Layer 9 of a small transformer language model trained on English Wikipedia (23 layers, counted from 0, width 64).
Take only the direct path to the model's output, skipping the later layers: a vector added to the residual stream pushes a token's score in proportion to its dot product with that token's output vector.

Output vectors of the tokens that the questions are about. A number n stands for n times 0.0057.
"Award": -9 -127 100 78 -242 255 -243 -207 32 -28 -46 -18 -9 -125 -118 24 38 48 90 -122 94 -45 -134 -111 198 -74 -65 -28 -27 -61 16 1 -40 35 57 -75 -47 -9 -19 -69 60 250 -137 1 84 -13 -131 -3 73 21 201 41 -55 218 144 -179 42 77 -88 46 34 42 65 241
"ed ": -48 155 15 -109 -32 101 0 48 125 16 -155 -3 42 48 27 3 -91 -18 99 42 3 24 152 -197 -79 37 -59 3 102 -101 88 11 55 13 -32 -30 -3 94 -10 -83 56 -31 13 -71 180 -35 44 -207 -56 -16 33 -143 -150 24 -16 -140 126 -3 85 54 -47 -22 146 -77
"goals": -124 -2 7 -6 -163 20 -144 -135 157 68 151 132 45 -99 40 96 -25 -42 0 19 -44 -56 -208 -31 231 271 -6 50 -107 51 -99 -229 104 63 199 52 -84 -160 128 -85 -16 113 -145 -24 -31 -100 -190 24 44 -182 76 -57 -131 55 161 -138 55 236 180 -39 47 -138 56 104
"ses": -6 -252 27 152 -57 29 -109 -11 75 -51 78 55 -208 -17 -63 129 -104 78 -19 13 33 95 -134 -58 62 130 -8 53 221 105 24 -77 -73 31 79 43 86 -186 -30 -114 -47 110 -19 109 159 -104 -57 -50 62 -3 -146 -135 -104 48 -20 -113 14 53 197 -63 184 -66 35 -70
"although ": 29 -69 -7 35 -75 -28 -222 -145 47 37 6 9 -183 -84 62 187 88 -166 -51 101 177 149 11 -57 104 30 160 -152 33 58 9 -26 92 -52 17 -75 113 -55 202 -44 -64 -2 -18 182 20 -32 -161 -228 -19 -57 71 -245 7 -4 -61 -29 10 62 -42 -73 42 69 139 167
"type": 104 -34 244 226 -165 40 -146 -169 18 5 100 -173 15 -44 -85 -37 -71 -117 81 -98 3 -58 -115 -68 150 200 20 -363 -11 46 -135 51 -107 -25 239 40 273 23 31 -59 100 82 -20 -67 11 -84 -148 -139 39 17 -8 18 -40 -19 115 -79 -18 64 10 170 84 -91 75 99
", ": -39 100 -23 -113 -66 27 -113 -110 41 -73 -135 -6 55 -50 -9 3 25 3 96 -19 -40 48 89 103 -74 -132 72 129 7 -110 76 165 75 53 58 -169 6 17 96 -13 36 -8 125 24 28 77 82 44 -42 -43 -55 -11 -120 -85 -93 145 18 -140 117 -102 96 10 -91 -62
"ow ": 57 -135 25 16 -43 69 -97 -67 104 -6 -11 19 119 -6 -182 58 -43 -162 63 35 -12 24 96 -98 84 -96 -140 -61 5 -102 19 -6 186 13 -3 30 153 89 176 -104 -8 -81 25 -9 92 3 11 -207 10 -74 5 -46 156 -14 -102 -128 16 108 -68 71 -74 154 39 53
"chronology": 125 -60 88 226 -125 90 -50 2 35 49 20 87 -230 -34 125 -126 -205 -405 -66 -148 106 -145 -303 143 405 149 44 -121 77 68 -220 58 94 -185 238 -12 95 33 248 -153 3 121 -114 26 223 -48 -220 99 7 31 47 -3 135 96 261 -403 -161 276 -396 -179 10 68 6 100
"members": -91 3 84 119 -80 189 -58 -29 5 -133 45 137 -50 -91 -132 158 -1 16 -9 3 24 -111 -148 -51 237 28 166 61 -120 172 37 -99 -131 -59 124 -47 63 -86 -23 -39 -61 147 -225 -79 119 39 -174 3 230 -1 57 -21 -129 -61 19 -190 -27 124 69 38 -14 18 123 -89
"on ": 72 114 -207 -88 24 65 105 -81 -55 -71 -52 95 118 -60 100 100 -24 -168 -26 50 18 -1 30 -83 57 63 -66 -92 -92 16 72 151 158 -97 -84 -74 -91 152 4 50 29 -34 54 -116 2 -141 30 82 46 -9 -6 -45 -13 -119 7 27 11 -20 83 -75 -76 -68 144 104
"ater": 16 23 80 53 -144 -39 -15 -111 102 -87 -136 -51 -53 -126 103 97 -47 -26 -97 44 77 95 -38 -94 63 -15 159 -296 89 4 55 67 152 -99 96 42 56 40 85 -137 -68 97 17 85 -74 -174 -9 -96 126 13 75 108 7 -12 33 -53 38 10 -59 36 24 -81 -132 102
"wards": 40 20 65 26 2 136 -289 -77 119 47 31 11 -33 -108 -185 48 -45 -151 -9 21 161 -21 -212 62 -17 123 58 79 10 194 118 -94 -23 54 174 -99 51 93 54 -100 -64 -69 -87 139 -3 -34 -60 66 -122 59 -34 30 -104 -13 23 -8 -64 74 97 54 -13 -169 64 -98
"→ ": 44 -81 -78 55 59 113 -121 1 -23 39 192 -69 75 80 38 -78 102 -41 24 -141 7 -80 -4 72 92 304 2 28 -47 116 -114 -111 -42 -333 163 -107 -11 -62 36 -76 56 -15 97 -1 80 -268 -56 145 131 36 14 -106 -20 135 4 -211 59 167 -90 -69 -85 -43 15 3
"–": 134 -8 -85 -32 -3 86 -94 19 69 -31 14 28 29 41 57 -110 30 -37 68 -69 -45 -53 77 89 -124 -43 33 97 21 -170 145 -123 159 -56 73 -63 -95 60 26 -57 -51 -66 122 -8 107 -62 40 64 -68 -99 -81 23 -91 -80 24 42 37 -55 17 -89 143 -19 117 -21
"==== ": 158 11 -13 -23 -292 41 -22 -220 92 44 149 173 -79 62 171 62 96 66 20 -40 93 71 61 177 -22 0 47 -69 33 -3 -22 11 -55 -266 -39 -108 103 -154 34 -58 -49 41 -19 152 -45 -181 -160 -80 -165 13 -7 39 172 47 -106 -81 9 265 -39 -166 35 -14 144 -92
"6": 26 -167 83 55 94 7 -66 59 -48 19 -104 19 -62 -67 53 -60 54 76 20 13 84 -61 83 -4 30 3 74 52 -71 -3 139 -126 60 -65 74 -7 -74 -12 0 13 -42 -3 -50 -53 96 124 -14 -13 32 29 11 -114 46 -147 36 -57 -73 -41 124 -15 70 38 -46 -130
"sou": -85 114 3 -99 67 -45 1 0 0 -113 6 90 -27 40 -62 -66 -23 -150 10 -105 124 167 -185 26 37 -2 59 -90 77 157 -211 -20 -24 79 127 87 106 103 83 -43 -40 15 -59 27 -49 -66 -107 -101 -177 -95 -13 71 180 68 41 -15 77 -5 -132 144 -87 -77 98 90
"Coordinates": 52 -50 210 150 -113 94 -51 -225 215 60 26 160 -99 18 -217 49 -162 -16 -120 -241 228 181 64 214 91 25 84 -321 44 179 121 -356 -216 -82 296 -226 88 -59 -201 -78 29 220 -6 -145 -211 -138 -85 -91 -75 17 -41 2 57 182 128 -159 34 124 -69 101 -63 -33 269 138
"County": -11 -68 234 41 46 65 -84 -227 -31 38 -152 68 95 -11 -191 176 -118 -169 155 -210 59 96 -93 -69 24 71 -4 -23 54 117 70 -149 25 117 214 -142 53 79 2 -74 -26 111 -8 -41 39 -222 -127 -44 143 -16 57 -19 10 135 -26 -138 -21 81 -34 -11 -43 71 74 -18
"serves ": 74 53 -28 -31 -90 108 -201 87 63 -51 -105 -34 -65 -31 -17 93 -85 69 17 -23 212 106 -106 -138 105 184 -125 5 69 83 93 28 -89 -68 39 -49 155 -74 101 -65 -102 172 -33 4 -108 -33 -140 142 21 -53 -37 -99 -63 71 -20 -50 -145 177 -237 33 -63 149 122 20
"hood ": -4 -232 5 58 -108 130 -70 -135 136 26 48 10 43 51 -62 59 -137 -103 60 -176 25 3 -76 271 -38 -150 -41 79 -113 143 -163 -50 143 3 -79 -29 105 79 190 -99 -11 -43 11 125 28 60 -77 -46 96 -64 -79 -42 11 6 -65 -72 102 23 76 -10 -51 157 76 -10
"ampionship": -5 -288 330 261 -229 437 -266 -127 355 151 280 -46 -46 -87 -70 107 23 -266 -37 -262 298 186 -260 -17 206 210 -3 -153 4 205 -54 -349 -2 -283 276 -216 316 -327 257 -447 -132 138 -278 250 -100 -211 -431 -135 11 -97 11 -56 -8 227 -20 -257 128 475 -214 214 -17 -141 349 232
"Died": -3 -51 49 229 -250 54 -89 137 51 138 -54 123 2 -107 -76 89 -34 -123 -107 -37 91 91 18 239 17 -3 195 -248 72 92 88 -212 -222 -54 159 -44 53 -72 -153 -66 -134 -17 110 -27 120 -208 -80 -147 99 -117 58 112 -59 -94 218 -123 -54 221 -90 47 81 -147 113 141
"ept ": 65 -82 -52 74 -102 73 -100 38 163 154 15 -131 0 19 -113 -118 75 -122 -1 40 83 61 150 -44 -49 117 -29 -110 100 23 87 -218 -71 50 -37 25 123 81 186 -167 -67 -71 -77 112 -14 3 -48 -146 -60 -45 -48 38 64 -87 50 -114 26 141 73 -26 117 -174 81 17
"transl": -48 -32 -69 180 -69 195 -92 29 51 125 75 42 -44 -72 30 -75 50 -28 -105 -39 71 170 -211 36 70 24 59 -80 43 79 -12 141 -130 -38 -96 -7 80 -60 7 -30 -88 174 -28 20 -27 -37 -152 -148 50 153 -5 50 -112 54 184 -84 80 108 -216 -138 -72 -2 95 -77
"place": -108 40 162 -5 -13 36 -104 -311 142 -64 105 95 117 -144 30 50 36 101 -5 -295 117 -70 -68 280 271 3 10 -154 -82 139 -15 -193 -27 -83 120 -161 14 21 -67 -39 58 272 26 -120 107 86 -181 -174 74 46 -49 74 9 -89 -93 8 25 62 83 62 65 -338 26 79
"B": 29 -62 5 -79 54 -155 54 54 -62 10 -13 126 -99 18 6 15 21 55 32 73 -109 -38 3 90 -34 20 -98 -61 6 -69 28 49 -48 59 -22 14 10 16 -37 54 63 -26 -9 -31 71 22 6 -37 75 -11 58 44 16 22 64 17 -75 -109 -34 -33 50 -32 -28 3
"Apps ": 88 123 27 157 -235 35 -135 -98 250 41 -5 129 -189 -51 13 76 -5 65 -99 -228 -34 -54 -47 117 -57 -146 175 69 117 27 -34 -143 -154 -184 21 -66 4 -110 187 -139 -5 -9 30 11 90 -222 -141 128 176 -17 -142 -12 -113 121 155 -75 85 199 -91 249 24 -101 25 132
"degree ": -25 -114 48 46 -13 116 -213 -42 176 37 250 -149 2 71 31 234 -53 49 -42 -168 133 -4 -121 -75 -108 -91 -85 -97 -13 -15 -105 -175 42 -68 -53 -120 140 -43 187 -7 39 371 -121 -89 33 -171 -110 -160 229 -83 110 27 -96 -23 4 -211 33 113 42 -21 207 -54 239 129

Each question shows what one neuron of this layer's MLP adds at an activation of 1. A number n stands for n times 0.0018.

n250: -104 37 16 -58 45 55 142 -71 145 -207 -17 13 -29 -74 25 139 29 -2 13 47 42 56 -120 135 60 -57 -8 91 13 -3 -4 10 -15 -20 2 70 33 -34 -118 -5 53 41 62 -177 19 87 -183 -20 97 89 -45 -2 35 26 2 30 -66 -82 131 -6 -31 6 -223 -220
Which two tokens does it push up most, strongest first? "place", "members"

n174: -98 18 -43 -116 -13 -208 97 -7 108 183 -2 12 27 12 31 40 -57 49 -62 -2 161 -37 12 -16 8 210 -116 96 134 32 16 55 -73 1 62 8 67 14 -26 -7 -119 -64 6 -66 -28 85 -5 37 -77 136 47 -71 -58 -25 -40 -60 105 21 -7 -89 -51 -45 -64 5
Pushed down most: "Award"

n29: -176 24 -53 17 197 -42 201 -86 -5 -28 -62 -37 44 21 -139 -91 50 -48 -16 53 -106 24 -9 35 52 -31 -86 -9 49 71 -148 -68 -74 134 64 169 61 2 -51 43 71 32 -312 -55 59 -110 85 -55 -90 -31 1 48 123 -33 -151 163 148 74 97 134 29 15 142 -53
Pushed up most: "sou"

n40: 38 4 9 85 47 -28 -29 -74 -36 -42 -67 37 41 93 18 -44 31 11 12 100 31 5 -42 -108 -94 -3 -102 63 94 16 -12 11 -1 -63 146 -151 -10 35 -65 -158 15 19 8 22 16 60 28 56 -73 19 -135 54 28 9 -56 -101 26 59 55 -31 122 4 -12 -69
Pushed down most: "Died"

n58: 97 -92 5 -246 162 -35 -128 -16 -148 63 -32 -12 -104 -152 14 -148 -29 -42 70 192 56 64 -7 97 26 90 36 -19 -92 112 55 55 -278 5 -18 -77 -113 50 59 -26 82 22 -89 133 -29 49 -58 72 72 -136 178 21 48 -32 -150 -14 250 89 -52 -99 146 62 -60 4
Pushed up most: "although "

n212: 30 -38 37 -38 -121 -48 -127 19 152 16 -133 14 -26 -105 -83 31 73 8 -44 -39 50 -145 -1 80 -21 96 90 6 46 -15 -38 5 3 47 84 -33 2 -19 10 53 148 -2 99 2 100 -62 22 -89 -129 79 26 76 8 -68 47 -126 138 34 45 -197 -106 -21 -40 190
Pushed down most: "serves "

n103: -33 29 68 89 -101 35 57 -13 -210 -22 -126 -29 -20 -10 -55 -103 -25 -22 -49 -13 58 73 51 -120 -8 -34 -35 24 68 -44 12 -57 -7 26 15 151 66 27 -70 39 -45 -53 -122 -3 39 -57 75 -11 38 -51 72 135 -129 -6 61 74 75 -57 20 90 3 141 -61 145
Pushed up most: "Award"

n188: 31 0 50 52 -27 74 -6 19 35 177 -22 -104 76 -61 -85 -27 -50 122 -140 -16 -13 54 -124 53 -10 112 44 -54 63 -48 36 24 -40 60 -63 -5 55 35 29 91 57 183 -55 -101 11 42 168 -154 -60 23 -31 -6 66 -43 90 -47 145 9 -187 -129 -28 -36 -119 -18
Pushed up most: "transl"

n2: -90 -35 -21 -212 -25 111 -125 24 -85 50 329 -140 179 115 -39 -27 22 242 -114 -47 70 38 35 72 47 141 23 -3 -48 80 68 72 -12 104 -166 -19 111 -8 15 75 -49 89 -106 -46 60 -18 41 -93 -113 -76 118 -158 -124 -88 -96 -64 47 -99 85 12 104 -155 -54 -27
Which two tokens does it push up most, strongest first? "degree ", "place"

n48: 34 -74 43 -23 -37 -15 -132 63 98 -87 -61 -42 -15 -26 140 71 11 -62 -49 -39 -16 -32 182 -11 -90 -25 56 23 78 -66 -77 88 -31 68 76 -94 -39 24 -24 -9 47 123 -28 -44 105 -36 43 100 103 -51 -110 27 -44 -65 104 -9 97 24 -123 -3 -28 9 64 21
Which two tokens does it push up most, strongest first? "Apps ", "degree "

n65: 79 -43 18 12 -67 137 -82 -29 -135 117 4 -40 78 96 -172 13 24 68 -37 -119 77 28 -34 34 45 131 63 -226 -120 -8 111 -52 -140 31 85 80 61 -67 -25 76 -60 -33 -131 53 -109 -66 161 -30 14 48 6 14 -7 173 -24 -153 45 109 60 -23 64 -70 -149 82
Which two tokens does it push up most, strongest first? "ampionship", "Coordinates"

n168: -99 26 -23 -4 23 -13 -53 42 25 -37 -67 13 -103 -49 -81 18 26 0 -61 61 143 35 -59 -40 -16 -13 -24 -123 115 -84 36 -36 -38 57 35 100 -27 -56 51 11 20 48 52 67 63 -15 -5 -80 64 -138 126 116 33 -94 90 56 -14 80 47 -179 -42 -4 -76 -9
Pushed up most: "Died"

n107: 65 106 -8 -45 179 21 -4 -18 -7 49 -137 15 22 -49 100 4 -193 -7 -13 -131 21 40 98 -53 -31 -83 35 106 28 -122 82 -108 48 3 110 -43 -56 -82 -58 -39 19 -114 105 -53 229 -6 -67 -92 -59 32 13 -77 -106 41 -57 72 -39 118 58 41 90 -46 19 11
Pushed down most: "transl"

n185: -32 89 208 12 3 -27 145 -188 -79 146 -13 -33 -33 135 27 112 107 -41 -38 78 -74 64 -52 -104 -58 129 101 -116 -12 -345 14 6 13 133 23 4 -10 -48 -14 -25 63 9 -32 48 32 10 -49 4 139 71 -166 -196 -118 24 23 61 -110 118 31 5 118 -140 -12 98
Pushed down most: "hood "

n133: 80 75 -123 -114 95 -123 191 81 -37 -247 60 16 -36 120 163 15 158 17 -15 -16 -61 -55 -26 75 -115 51 21 49 124 -28 1 111 -50 -34 -67 -109 4 -52 11 -15 -137 73 -117 40 94 -8 -20 89 -60 69 55 50 -22 -31 16 1 -103 76 59 -152 101 -169 52 -159
Pushed up most: "==== "

n88: -14 43 -39 50 53 82 -140 -70 -34 -156 -76 61 65 3 -58 -33 18 -1 -63 -40 -90 -62 115 -41 -20 -104 -21 -74 -48 -74 -45 91 21 7 -41 31 16 21 50 52 164 86 84 -34 -98 -124 -53 91 91 -91 9 66 47 61 19 -62 -14 5 -39 98 -44 58 105 39
Pushed up most: "Award"

n33: -65 46 -57 -17 12 -82 -73 -55 28 -83 -115 -26 100 28 8 -89 125 -26 -15 129 -85 18 -99 176 -7 -95 51 -18 -84 15 -1 -61 -104 -18 -30 1 -56 294 112 -107 176 -132 71 -55 -22 216 -53 27 -42 122 19 -107 -30 43 -73 53 -188 1 34 -68 -36 -54 114 178
Pushed down most: "ampionship"

n34: -50 86 47 -69 52 59 -29 -226 135 -103 -106 43 -35 -32 -27 94 80 -17 -46 92 68 -61 -34 -38 88 -61 144 -177 158 39 125 169 61 21 -92 -58 -24 -2 -27 -14 62 -6 34 28 32 -47 -89 -37 -86 -78 188 4 29 43 5 46 -53 -86 -15 -62 -31 -27 -185 195
Pushed up most: "ater"

n122: 36 16 -112 14 -83 45 67 24 11 31 96 6 2 50 -85 33 -79 -62 19 80 -34 65 -111 24 -9 -36 -77 90 11 21 -35 88 35 45 42 -44 -1 157 15 7 -33 35 -8 1 3 94 -49 -108 -17 -61 -92 -74 -8 53 -73 15 68 78 -26 -110 108 39 -178 -39
Pushed up most: "hood "

n17: -98 35 -123 4 28 22 -46 -82 -11 -42 98 -35 20 9 52 58 43 60 14 -2 -3 23 -16 -6 -45 116 -57 19 -33 -31 11 62 110 28 51 63 14 -34 139 -58 29 15 -112 -86 -2 29 50 -14 -38 -159 -17 11 25 65 10 -20 -57 -52 -21 -38 17 19 -97 70
Which two tokens does it push up most, strongest first? "goals", "degree "

n246: 30 103 183 -222 73 -4 -32 -248 114 30 -110 28 -363 11 138 -194 -95 15 -2 -46 -100 8 -50 -220 -240 2 49 -34 -52 -110 0 -14 19 177 21 204 175 -102 221 -145 21 -123 -63 72 238 206 1 94 141 264 -189 -127 4 108 -6 33 -7 -8 61 126 199 -124 -99 95
Pushed up most: "Apps "

n31: 74 -65 73 51 -71 -56 80 118 -185 0 -203 -15 189 121 61 -40 75 -71 25 -3 -145 159 -52 -61 -79 -69 -55 91 -159 -147 -5 71 11 1 106 -144 -37 -28 175 -92 -65 -155 109 8 52 173 -44 58 44 -10 40 -83 39 27 63 55 9 -92 -103 89 34 -94 46 148
Pushed down most: "Coordinates"

n173: -64 59 26 78 58 -49 -103 -38 55 -41 74 59 -38 -18 -79 4 10 22 -59 68 -56 -120 -123 -32 -50 93 85 15 -36 -6 120 -105 17 -100 12 -41 -14 62 -34 5 -77 -10 -29 163 3 13 -93 -3 75 134 -43 142 -46 -69 101 89 -35 -30 178 21 -54 -130 -61 -81
Pushed down most: "ow "

n25: -163 -116 46 78 1 -41 43 52 -15 34 -44 36 -156 52 -117 46 15 19 0 164 -138 86 -38 -72 -23 -24 12 100 54 -122 -7 24 58 126 -21 63 19 -3 169 -64 121 -44 105 37 -80 11 -136 -69 -108 -87 1 -1 33 147 -41 -14 -111 -37 46 40 70 44 -129 -40
Pushed down most: "place"

n28: -137 -90 176 21 -42 56 -150 144 10 33 183 0 -1 44 -12 44 56 51 11 -48 -62 -39 -46 -114 -47 -75 154 -26 16 182 -61 -132 86 25 -119 5 -74 10 -59 -11 -34 76 61 -140 56 63 -30 -144 -116 -1 79 94 37 112 -39 224 -147 30 -18 -43 6 180 1 -32
Which two tokens does it push up most, strongest first? "degree ", "ampionship"

n238: 69 126 108 198 -65 -107 -196 12 32 97 55 25 54 -25 31 -45 130 168 70 -84 -80 -38 -40 -92 -127 134 88 -116 42 -60 89 -18 210 33 -119 -66 62 -141 94 -91 164 92 5 78 -100 -208 -124 24 -44 -53 146 -172 -26 -14 -9 -14 69 -61 -21 -229 24 151 -140 -41
Pushed down most: "sou"

n60: 109 31 137 152 -86 -104 257 -149 -107 6 -30 -26 139 116 -39 122 112 2 -48 35 -173 125 13 78 17 -143 81 -141 221 -130 49 38 -5 56 -10 -165 25 -66 -21 3 100 -93 -83 -225 82 -43 -51 45 81 0 154 35 -18 -1 -239 -124 -114 -240 63 -41 15 100 119 72
Pushed up most: "County"

n201: -47 -76 -4 -32 98 37 -46 82 23 31 54 -76 -22 68 -39 58 -82 -43 -35 -50 29 -65 32 -9 56 53 -59 -55 -31 -65 -20 -27 -144 -22 80 168 -16 43 -11 101 51 11 -97 -21 5 -39 23 99 63 -95 3 106 -88 -9 93 26 55 -5 25 186 -45 -33 -128 -69
Pushed up most: "type"

n49: -111 66 12 -76 -107 -25 -146 0 30 -86 104 12 15 -220 112 -76 109 79 -42 -69 45 92 48 108 103 -56 52 159 -24 185 -26 -69 85 -106 27 80 5 143 130 -32 11 131 -84 173 89 18 -107 -119 -183 -151 20 -75 -47 -111 -48 -193 28 -18 -8 -108 -8 81 121 -64
Pushed down most: "B"

n4: 59 46 -35 -24 -22 65 -91 109 -12 2 40 -26 -38 32 0 142 -56 -61 16 164 41 -13 37 174 -173 13 127 -165 -107 -63 -60 31 -77 -22 145 -10 -31 -79 118 2 111 63 12 69 5 -62 -110 -5 61 -38 110 -76 -5 -135 -101 50 -24 47 11 152 -196 -9 28 -98
Pushed down most: "Award"

n234: -79 72 -17 -123 3 39 -69 88 -49 -162 -15 6 16 13 25 -62 26 36 -8 73 12 41 3 42 95 42 -74 -48 85 -62 -83 62 152 20 -21 57 6 -82 17 -42 144 -84 -24 74 -150 18 4 -6 23 15 47 28 -14 57 23 130 -120 -123 9 -173 -31 63 -18 4
Pushed up most: ", "

n251: -60 -139 -8 47 -1 103 196 -11 115 30 127 38 -198 -86 27 83 18 71 9 91 -120 -59 -32 59 29 45 -54 -3 137 -19 -13 37 -4 111 -20 133 -12 62 18 -23 -48 -1 -48 -122 50 -100 -87 -6 102 212 -195 -288 129 57 -59 81 -86 -109 -6 -69 72 -28 -123 -30
Pushed up most: "ses"

n135: 206 -37 75 -52 -41 -13 133 -40 8 10 -22 73 245 33 -70 46 -72 -4 -15 112 -194 16 145 22 -32 -121 -136 -201 -14 -208 -62 15 102 164 -37 105 38 303 -62 -15 73 -71 28 -99 -11 -186 29 -51 35 -49 25 -74 34 -15 -93 84 1 73 -137 -6 -10 39 122 103
Which two tokens does it push up most, strongest first? "ow ", "on "

n248: -87 15 54 95 -100 93 -55 -96 53 -110 -189 1 157 -186 -72 -41 -45 28 -15 -53 -15 25 130 -143 84 -178 -44 -30 127 46 181 -71 79 29 61 30 53 70 -19 46 -29 -62 -165 -30 94 24 77 141 -136 46 17 103 3 -57 55 -127 -130 -26 99 17 -114 75 40 137
Pushed up most: "Award"

n182: -56 -57 5 -268 15 -35 85 240 0 17 63 27 -88 -135 -41 59 35 -29 -28 95 -49 91 19 38 -112 85 -95 51 61 -83 -11 161 62 -48 96 -116 45 -64 -85 -70 97 153 96 -192 25 18 -114 -14 -34 -42 136 171 46 68 -92 -8 -174 -12 118 118 -35 -90 -139 -106
Pushed up most: "B"

n14: -15 35 -17 -123 -62 42 68 2 -116 -42 89 19 157 176 219 -80 -204 30 59 106 -42 -16 -67 -42 3 -265 32 5 -13 231 -99 -142 -121 3 -170 121 73 132 -68 -17 7 -14 -17 -3 150 -20 -165 113 8 -55 -42 111 -112 57 -22 48 -83 -141 43 240 47 136 74 -123
Pushed up most: "hood "

n16: -85 108 33 89 -91 80 142 131 -47 106 -92 24 34 -56 -82 46 -28 33 27 -60 -77 -32 -17 -32 79 -55 198 77 -3 107 64 -174 50 6 -68 -61 -16 17 17 -58 42 30 -84 -265 108 34 -43 1 -11 174 31 177 20 -34 119 -217 -106 -56 -30 10 -65 -43 -69 -58
Pushed down most: "although "

n64: -28 4 -71 -93 53 -17 -35 -28 -14 72 -57 -29 -134 -66 -100 6 115 -48 23 -80 113 -1 141 4 -127 -4 -12 170 -13 -56 57 38 -45 -6 82 93 176 147 -125 -55 4 185 -4 -17 -31 34 -20 75 -87 -85 -174 44 35 36 45 -113 20 180 -51 -137 -56 22 -158 14
Pushed up most: "serves "

n136: 22 -124 70 41 -27 46 97 -30 -32 -59 38 56 99 -19 -80 19 -96 11 57 67 -18 4 -66 -5 -78 -44 47 25 46 22 -52 -95 156 43 77 80 -29 108 -112 -55 -99 -90 -37 -103 56 -12 -127 54 -50 32 -193 104 15 -92 45 -156 40 -205 126 88 112 -5 83 -31
Pushed down most: "serves "

n196: 127 -53 88 74 -110 12 -53 -81 52 2 -13 4 14 -27 29 42 -83 59 45 -72 -154 86 49 50 -35 47 36 15 162 23 45 28 98 -108 13 -105 -44 45 -2 -142 29 -87 5 -29 105 39 -41 -100 -112 -53 21 15 -58 -150 -48 -5 8 -47 117 -72 36 157 208 -5
Pushed down most: "sou"